Layer 2 of a small transformer language model trained on English Wikipedia (10 layers, counted from 0, width 96).
A neuron's activation on a vector x is ReLU(gate . x) times (in . x), where the dot is the dot product.

Input weights of the MLP neurons that the questions are about. A number n stands for (n - 128) times 0.0023.
n61 gate: 169, 165, 81, 99, 182, 124, 99, 159, 92, 22, 107, 75, 220, 120, 163, 29, 127, 189, 92, 118, 94, 127, 134, 169, 103, 79, 115, 90, 103, 142, 77, 221, 162, 135, 174, 133, 193, 154, 78, 111, 108, 133, 50, 129, 126, 137, 108, 179, 151, 153, 73, 136, 136, 103, 203, 182, 136, 117, 153, 147, 79, 129, 193, 150, 129, 116, 159, 118, 105, 94, 143, 106, 97, 132, 167, 53, 64, 165, 110, 219, 128, 135, 148, 124, 114, 106, 144, 110, 111, 153, 121, 167, 43, 166, 90, 106
n77 gate: 76, 150, 98, 97, 114, 167, 120, 169, 108, 171, 65, 114, 129, 139, 117, 121, 175, 72, 126, 198, 43, 140, 126, 98, 138, 94, 189, 167, 112, 80, 124, 93, 94, 161, 118, 130, 131, 136, 129, 127, 146, 118, 139, 91, 165, 124, 132, 164, 39, 178, 211, 133, 149, 154, 69, 135, 150, 168, 112, 127, 177, 137, 103, 158, 172, 135, 120, 194, 104, 90, 128, 70, 150, 124, 107, 117, 112, 144, 94, 130, 144, 128, 115, 178, 136, 98, 134, 140, 162, 127, 114, 99, 98, 132, 116, 175
n120 gate: 116, 91, 131, 72, 155, 208, 118, 167, 110, 90, 175, 182, 172, 132, 137, 101, 129, 156, 108, 71, 136, 111, 135, 140, 90, 113, 138, 153, 165, 124, 46, 60, 103, 147, 178, 92, 124, 91, 154, 102, 164, 115, 212, 167, 176, 32, 25, 106, 74, 115, 152, 113, 129, 102, 142, 222, 168, 87, 168, 146, 159, 102, 98, 163, 82, 134, 109, 87, 92, 129, 151, 95, 56, 37, 88, 142, 133, 146, 137, 193, 121, 88, 166, 104, 184, 98, 91, 136, 132, 111, 166, 69, 115, 170, 165, 129
n184 gate: 139, 154, 157, 137, 185, 164, 80, 209, 160, 160, 151, 149, 203, 166, 92, 79, 122, 129, 168, 82, 116, 148, 154, 66, 75, 192, 115, 127, 117, 159, 162, 137, 194, 148, 94, 111, 141, 193, 150, 129, 45, 103, 139, 51, 158, 127, 124, 135, 102, 149, 116, 86, 163, 116, 109, 158, 107, 155, 168, 177, 75, 88, 73, 145, 160, 119, 137, 101, 188, 129, 124, 158, 167, 101, 173, 158, 126, 163, 83, 129, 157, 136, 71, 87, 101, 127, 172, 112, 135, 133, 142, 87, 107, 88, 108, 157
n191 gate: 100, 154, 99, 76, 126, 116, 162, 118, 81, 140, 100, 91, 144, 130, 168, 94, 150, 221, 109, 82, 88, 61, 173, 94, 127, 117, 144, 156, 92, 147, 182, 119, 155, 90, 131, 88, 141, 141, 151, 127, 128, 180, 209, 88, 128, 175, 129, 142, 113, 108, 176, 157, 143, 70, 138, 188, 68, 120, 60, 127, 104, 120, 92, 113, 82, 188, 78, 116, 104, 127, 132, 77, 141, 107, 109, 131, 130, 132, 114, 159, 227, 148, 112, 105, 125, 125, 162, 145, 79, 145, 172, 98, 139, 184, 60, 133
n200 gate: 154, 154, 93, 110, 79, 114, 142, 146, 99, 137, 115, 142, 105, 107, 162, 35, 65, 120, 27, 126, 126, 99, 122, 187, 161, 118, 128, 192, 128, 139, 143, 158, 111, 133, 137, 147, 99, 120, 154, 83, 85, 126, 114, 110, 182, 116, 114, 176, 148, 99, 53, 141, 144, 110, 178, 168, 118, 187, 133, 85, 197, 119, 92, 105, 130, 128, 86, 132, 123, 165, 157, 88, 72, 172, 192, 136, 131, 91, 114, 155, 143, 113, 108, 134, 191, 103, 147, 105, 189, 164, 97, 157, 180, 155, 57, 149
n61 in: 189, 92, 176, 127, 107, 121, 211, 141, 49, 129, 74, 84, 140, 138, 77, 120, 112, 147, 175, 110, 149, 177, 121, 77, 121, 123, 111, 111, 67, 116, 112, 135, 136, 189, 122, 143, 125, 78, 125, 114, 110, 153, 78, 129, 122, 116, 213, 126, 59, 229, 95, 72, 137, 154, 114, 173, 139, 114, 125, 72, 123, 131, 177, 43, 134, 113, 148, 153, 155, 155, 167, 101, 169, 109, 151, 92, 78, 152, 147, 196, 136, 156, 109, 137, 142, 126, 129, 120, 128, 96, 49, 90, 100, 178, 222, 138
n77 in: 141, 89, 131, 179, 110, 70, 119, 44, 95, 55, 187, 126, 115, 109, 149, 164, 99, 191, 164, 170, 158, 124, 122, 140, 120, 106, 150, 123, 116, 131, 166, 139, 118, 129, 107, 155, 98, 123, 66, 151, 81, 72, 115, 208, 126, 92, 93, 143, 138, 191, 147, 99, 130, 143, 161, 149, 87, 55, 152, 177, 147, 185, 128, 153, 85, 84, 139, 67, 97, 126, 101, 100, 47, 191, 183, 118, 100, 162, 146, 166, 105, 190, 151, 84, 138, 105, 69, 160, 68, 108, 140, 105, 133, 113, 85, 127
n120 in: 147, 148, 80, 134, 147, 119, 106, 112, 127, 34, 145, 129, 98, 175, 136, 83, 64, 112, 169, 81, 103, 60, 165, 187, 30, 163, 137, 170, 89, 148, 134, 193, 65, 145, 89, 156, 163, 118, 121, 132, 154, 63, 162, 120, 121, 110, 142, 137, 94, 85, 141, 31, 108, 110, 136, 178, 162, 196, 104, 125, 87, 122, 123, 116, 178, 108, 139, 140, 118, 119, 104, 156, 85, 147, 124, 109, 146, 129, 110, 67, 110, 114, 154, 136, 89, 82, 52, 209, 192, 145, 135, 160, 173, 108, 153, 192
n184 in: 103, 183, 165, 136, 126, 170, 175, 117, 130, 147, 152, 146, 112, 223, 129, 105, 78, 170, 150, 150, 116, 136, 18, 131, 118, 125, 100, 127, 126, 214, 116, 101, 174, 123, 199, 136, 98, 149, 101, 110, 108, 192, 91, 163, 170, 146, 171, 168, 140, 123, 161, 94, 140, 112, 87, 167, 102, 161, 138, 164, 152, 94, 129, 210, 123, 126, 179, 107, 129, 108, 79, 199, 126, 81, 111, 76, 168, 143, 109, 60, 133, 102, 129, 115, 115, 165, 110, 118, 67, 93, 78, 162, 130, 150, 115, 160
n191 in: 105, 149, 154, 177, 152, 163, 102, 147, 29, 129, 83, 141, 105, 86, 189, 168, 118, 174, 146, 120, 92, 125, 91, 114, 104, 74, 150, 129, 143, 84, 235, 121, 116, 166, 93, 176, 131, 136, 157, 156, 114, 132, 135, 148, 132, 152, 128, 168, 110, 107, 86, 158, 111, 136, 193, 144, 133, 112, 108, 135, 122, 141, 141, 198, 122, 45, 126, 145, 115, 136, 169, 136, 147, 120, 145, 71, 89, 158, 163, 79, 155, 211, 73, 83, 158, 47, 93, 101, 173, 154, 137, 125, 173, 188, 133, 70
n200 in: 157, 142, 156, 128, 85, 162, 191, 144, 109, 130, 82, 106, 144, 145, 141, 127, 45, 100, 162, 85, 108, 105, 122, 42, 143, 94, 173, 88, 159, 236, 128, 150, 155, 167, 118, 85, 251, 128, 148, 172, 101, 173, 149, 126, 111, 98, 184, 123, 164, 151, 133, 109, 161, 140, 147, 116, 185, 132, 100, 141, 118, 161, 48, 140, 141, 122, 107, 142, 155, 143, 117, 155, 58, 113, 84, 70, 157, 83, 95, 158, 142, 132, 141, 170, 117, 139, 124, 108, 165, 164, 83, 103, 103, 184, 119, 160

Each question shows a token from some text and the vector x that enters the MLP there. A number n stands for (n - 128) times 0.029.

"rown": 152, 108, 108, 174, 136, 118, 156, 147, 154, 147, 163, 70, 68, 135, 120, 137, 83, 182, 103, 150, 122, 160, 81, 147, 61, 137, 118, 116, 124, 135, 139, 93, 103, 110, 128, 115, 92, 42, 136, 116, 145, 116, 141, 147, 98, 151, 107, 79, 128, 76, 124, 137, 114, 83, 85, 138, 126, 119, 89, 122, 137, 102, 184, 109, 133, 149, 80, 157, 96, 117, 164, 141, 145, 60, 177, 125, 115, 103, 120, 133, 135, 174, 100, 150, 127, 137, 86, 112, 147, 163, 118, 107, 143, 121, 134, 117
Which neuron lights up most? n191

" their": 119, 152, 164, 90, 155, 119, 125, 141, 125, 130, 168, 115, 40, 108, 127, 156, 92, 150, 162, 118, 115, 159, 124, 127, 115, 122, 154, 87, 107, 114, 142, 122, 125, 92, 112, 125, 139, 121, 84, 180, 172, 105, 127, 125, 156, 137, 126, 91, 137, 129, 99, 160, 142, 141, 71, 133, 195, 90, 81, 131, 69, 108, 173, 138, 109, 177, 126, 117, 111, 110, 149, 135, 154, 112, 159, 151, 136, 161, 143, 143, 101, 158, 146, 129, 158, 133, 140, 97, 138, 178, 140, 101, 168, 145, 70, 165
Which neuron lights up most? n191

"'": 103, 136, 116, 103, 140, 196, 134, 135, 149, 74, 188, 118, 83, 75, 71, 154, 95, 116, 76, 162, 146, 129, 115, 110, 132, 150, 165, 113, 121, 142, 110, 128, 135, 155, 137, 137, 163, 106, 100, 199, 168, 136, 122, 121, 104, 97, 104, 123, 125, 94, 102, 118, 111, 133, 156, 129, 165, 91, 115, 119, 112, 119, 96, 126, 165, 168, 145, 138, 122, 89, 132, 127, 118, 151, 154, 94, 153, 153, 97, 215, 105, 128, 113, 154, 127, 118, 146, 158, 117, 147, 132, 92, 116, 144, 79, 148
Which neuron lights up most? n120

"istant": 116, 106, 89, 125, 131, 147, 98, 120, 147, 133, 162, 137, 134, 126, 112, 129, 118, 110, 120, 164, 108, 131, 159, 133, 119, 113, 136, 114, 165, 131, 101, 109, 104, 107, 42, 111, 120, 107, 117, 207, 152, 111, 118, 99, 129, 80, 155, 116, 123, 75, 129, 87, 93, 118, 99, 147, 136, 118, 75, 127, 95, 160, 203, 121, 197, 128, 153, 101, 144, 112, 135, 122, 178, 90, 190, 87, 95, 151, 151, 132, 127, 138, 171, 143, 101, 98, 111, 75, 176, 153, 73, 118, 127, 141, 130, 135
The most active neuron and its activation: n61, at about 0.11

",": 79, 144, 108, 169, 146, 138, 184, 152, 129, 106, 124, 147, 95, 155, 87, 169, 83, 126, 116, 168, 148, 123, 176, 102, 115, 163, 151, 158, 112, 136, 112, 93, 154, 112, 118, 150, 138, 160, 112, 177, 102, 150, 67, 144, 62, 102, 141, 129, 93, 124, 118, 97, 112, 87, 93, 132, 144, 92, 81, 141, 107, 116, 132, 132, 162, 118, 138, 79, 65, 77, 190, 115, 170, 134, 131, 138, 133, 137, 93, 120, 90, 142, 143, 111, 136, 157, 127, 131, 127, 113, 82, 136, 143, 112, 93, 159
The most active neuron and its activation: n184, at about 0.26

" the": 97, 105, 168, 77, 138, 127, 136, 156, 70, 122, 139, 108, 52, 142, 116, 138, 135, 141, 152, 130, 129, 166, 134, 108, 116, 111, 138, 97, 130, 130, 133, 125, 145, 102, 120, 131, 156, 125, 93, 174, 211, 130, 130, 146, 127, 123, 111, 121, 112, 106, 66, 136, 120, 135, 116, 130, 188, 54, 93, 125, 105, 133, 132, 128, 141, 179, 122, 108, 135, 117, 141, 146, 148, 138, 133, 149, 159, 176, 132, 128, 102, 138, 164, 137, 190, 128, 162, 114, 159, 148, 122, 138, 120, 172, 87, 201
Which neuron lights up most? n191

"ages": 142, 137, 132, 181, 114, 194, 121, 110, 200, 141, 126, 82, 126, 216, 144, 144, 41, 125, 130, 114, 124, 98, 150, 98, 116, 127, 70, 97, 126, 145, 109, 131, 149, 128, 117, 174, 114, 119, 130, 91, 101, 189, 166, 147, 88, 150, 144, 69, 137, 111, 75, 140, 144, 117, 85, 108, 136, 70, 95, 130, 112, 108, 155, 177, 153, 92, 114, 120, 133, 120, 115, 153, 124, 111, 173, 133, 120, 134, 170, 145, 132, 114, 134, 141, 94, 103, 152, 105, 122, 132, 101, 103, 146, 125, 108, 164
The most active neuron and its activation: n184, at about 1.1

"ace": 147, 136, 94, 118, 158, 129, 163, 148, 113, 102, 137, 98, 81, 142, 104, 163, 62, 146, 101, 161, 132, 143, 124, 125, 130, 120, 103, 114, 226, 98, 185, 129, 100, 99, 70, 124, 166, 108, 114, 137, 146, 125, 141, 125, 115, 157, 144, 96, 95, 163, 112, 89, 138, 129, 150, 120, 122, 92, 78, 172, 82, 91, 216, 129, 147, 158, 145, 118, 118, 135, 152, 107, 164, 100, 184, 179, 106, 142, 166, 158, 154, 92, 84, 149, 105, 134, 115, 121, 140, 136, 88, 131, 122, 114, 122, 98
Which neuron lights up most? n61

" Ag": 123, 119, 93, 117, 135, 137, 113, 156, 103, 72, 106, 101, 68, 106, 93, 155, 138, 171, 115, 97, 117, 127, 82, 88, 115, 118, 134, 84, 122, 156, 189, 128, 132, 113, 93, 121, 144, 141, 101, 124, 143, 135, 106, 139, 146, 108, 180, 117, 128, 136, 68, 164, 65, 163, 95, 113, 143, 79, 91, 113, 126, 103, 112, 130, 95, 113, 121, 76, 108, 155, 145, 161, 159, 118, 84, 120, 176, 138, 110, 188, 114, 119, 168, 99, 109, 153, 119, 180, 169, 101, 126, 95, 122, 106, 129, 90
Which two neurons fire most, strongest first? n191, n61

" By": 115, 122, 121, 132, 110, 104, 157, 133, 110, 113, 155, 65, 75, 132, 137, 103, 124, 117, 129, 147, 136, 165, 149, 135, 125, 153, 165, 134, 111, 118, 173, 134, 127, 135, 123, 123, 117, 127, 103, 139, 116, 132, 87, 117, 136, 124, 133, 70, 133, 133, 107, 134, 122, 98, 154, 136, 148, 96, 81, 141, 79, 49, 103, 119, 139, 148, 99, 61, 141, 122, 151, 154, 195, 118, 98, 106, 107, 174, 75, 158, 120, 109, 168, 162, 152, 186, 154, 154, 131, 190, 102, 88, 106, 141, 120, 108
Which neuron lights up most? n61

"en": 106, 122, 118, 161, 149, 128, 131, 98, 146, 128, 132, 102, 84, 169, 78, 174, 101, 147, 101, 129, 80, 112, 82, 161, 130, 102, 129, 139, 172, 140, 175, 107, 159, 137, 104, 124, 142, 121, 128, 111, 133, 112, 85, 187, 110, 158, 154, 55, 83, 110, 98, 81, 126, 95, 124, 128, 159, 78, 106, 180, 79, 129, 204, 155, 132, 62, 129, 176, 115, 137, 146, 135, 160, 135, 171, 127, 133, 83, 133, 145, 116, 136, 117, 127, 136, 144, 109, 125, 117, 163, 88, 147, 145, 147, 104, 148
Which neuron lights up most? n61

"ts": 112, 194, 91, 125, 137, 111, 125, 182, 126, 147, 146, 97, 55, 177, 149, 152, 65, 87, 111, 148, 100, 113, 120, 134, 89, 112, 115, 134, 195, 106, 77, 133, 146, 109, 73, 117, 191, 76, 120, 107, 122, 178, 149, 125, 117, 41, 137, 76, 128, 93, 115, 154, 159, 143, 93, 128, 149, 118, 109, 176, 139, 129, 154, 148, 137, 152, 84, 123, 156, 93, 149, 146, 129, 116, 157, 103, 132, 100, 121, 110, 109, 144, 144, 135, 92, 131, 112, 151, 134, 99, 163, 133, 90, 115, 134, 77
Which neuron lights up most? n120

" as": 119, 105, 109, 90, 131, 147, 127, 116, 163, 122, 114, 104, 67, 137, 166, 122, 72, 116, 119, 171, 139, 138, 106, 118, 106, 120, 180, 114, 131, 75, 101, 138, 134, 139, 107, 94, 126, 100, 82, 140, 135, 104, 119, 169, 101, 89, 97, 119, 71, 142, 113, 119, 95, 102, 118, 145, 179, 90, 106, 173, 92, 143, 139, 180, 146, 134, 114, 83, 102, 75, 114, 115, 134, 115, 169, 169, 135, 138, 94, 140, 78, 90, 134, 178, 109, 107, 128, 118, 139, 129, 97, 118, 127, 117, 89, 86
Which two neurons fire most, strongest first? n77, n120

" to": 133, 175, 156, 122, 114, 87, 142, 167, 77, 99, 129, 106, 79, 142, 99, 150, 86, 117, 103, 121, 108, 138, 99, 135, 129, 98, 156, 120, 117, 92, 118, 132, 136, 97, 85, 118, 165, 142, 118, 99, 127, 113, 104, 117, 117, 136, 97, 112, 80, 123, 120, 122, 88, 126, 163, 104, 174, 109, 109, 196, 96, 102, 133, 160, 169, 209, 147, 94, 114, 86, 146, 140, 142, 103, 127, 119, 131, 126, 115, 149, 100, 157, 101, 171, 110, 132, 151, 165, 139, 167, 103, 97, 156, 140, 65, 103
Which neuron lights up most? n191

"s": 116, 120, 113, 116, 121, 155, 114, 164, 160, 126, 127, 119, 91, 179, 137, 183, 84, 135, 109, 148, 108, 104, 131, 124, 51, 135, 133, 132, 191, 120, 141, 98, 155, 84, 87, 140, 167, 132, 127, 88, 137, 121, 145, 141, 118, 149, 144, 42, 155, 90, 102, 79, 131, 161, 82, 112, 162, 107, 151, 132, 75, 124, 110, 165, 151, 112, 132, 101, 155, 120, 150, 106, 128, 141, 192, 156, 163, 121, 145, 149, 104, 128, 109, 158, 127, 159, 106, 157, 89, 161, 81, 166, 126, 139, 83, 126
The most active neuron and its activation: n184, at about 0.18

"ma": 123, 74, 88, 152, 124, 183, 125, 143, 179, 136, 147, 114, 163, 136, 128, 170, 105, 94, 118, 121, 115, 131, 153, 137, 65, 137, 157, 138, 135, 99, 126, 131, 130, 145, 129, 117, 101, 78, 138, 156, 183, 100, 105, 164, 63, 121, 150, 74, 134, 183, 94, 58, 94, 137, 149, 125, 127, 129, 73, 159, 79, 115, 119, 100, 143, 163, 180, 168, 126, 136, 113, 149, 175, 107, 161, 106, 126, 134, 146, 178, 152, 166, 128, 133, 116, 133, 122, 83, 121, 120, 82, 124, 132, 142, 81, 89
Which neuron lights up most? n61

"ank": 146, 122, 80, 143, 129, 134, 127, 132, 183, 135, 151, 98, 98, 172, 107, 169, 148, 125, 93, 130, 139, 168, 91, 104, 147, 143, 149, 93, 183, 131, 117, 124, 134, 126, 55, 128, 154, 157, 107, 77, 147, 147, 151, 162, 103, 185, 189, 71, 108, 155, 126, 93, 66, 166, 76, 119, 128, 97, 107, 174, 102, 91, 168, 134, 170, 100, 152, 157, 161, 142, 131, 138, 142, 147, 158, 106, 117, 171, 166, 134, 121, 149, 90, 136, 104, 117, 110, 122, 127, 169, 146, 129, 152, 146, 132, 119
The most active neuron and its activation: n184, at about 0.017

" and": 81, 95, 100, 81, 131, 88, 123, 126, 126, 133, 120, 101, 70, 142, 112, 138, 82, 118, 97, 129, 101, 113, 141, 136, 117, 98, 167, 112, 117, 104, 129, 125, 134, 97, 110, 104, 189, 123, 111, 180, 134, 157, 111, 150, 134, 157, 117, 119, 78, 121, 79, 107, 122, 81, 130, 155, 146, 77, 94, 170, 127, 115, 170, 134, 174, 126, 146, 84, 92, 92, 167, 107, 154, 146, 115, 110, 163, 145, 145, 154, 110, 147, 129, 149, 138, 155, 143, 163, 108, 156, 142, 112, 134, 125, 42, 157
Which neuron lights up most? n77

"A": 111, 121, 114, 98, 124, 165, 134, 142, 103, 137, 131, 88, 53, 96, 96, 129, 131, 94, 122, 123, 119, 153, 77, 71, 55, 127, 124, 125, 129, 151, 208, 140, 136, 124, 136, 131, 135, 133, 115, 170, 174, 141, 86, 111, 95, 105, 125, 72, 149, 162, 109, 136, 61, 127, 169, 136, 148, 109, 82, 142, 128, 105, 127, 121, 180, 136, 142, 68, 152, 106, 141, 160, 169, 153, 103, 108, 132, 168, 86, 147, 104, 139, 121, 186, 126, 167, 136, 157, 139, 111, 131, 140, 132, 115, 120, 148
Which neuron lights up most? n184

" later": 150, 116, 112, 147, 116, 105, 194, 123, 134, 137, 123, 89, 53, 131, 101, 166, 127, 129, 110, 149, 157, 113, 169, 158, 158, 96, 168, 117, 141, 104, 154, 114, 104, 162, 115, 44, 170, 125, 109, 152, 114, 60, 123, 80, 119, 102, 105, 97, 138, 71, 106, 151, 136, 69, 116, 132, 133, 82, 123, 139, 115, 122, 126, 118, 143, 151, 102, 94, 123, 88, 139, 126, 136, 170, 154, 89, 137, 174, 117, 95, 88, 109, 136, 117, 134, 122, 100, 82, 141, 174, 95, 91, 116, 128, 100, 138
Which neuron lights up most? n200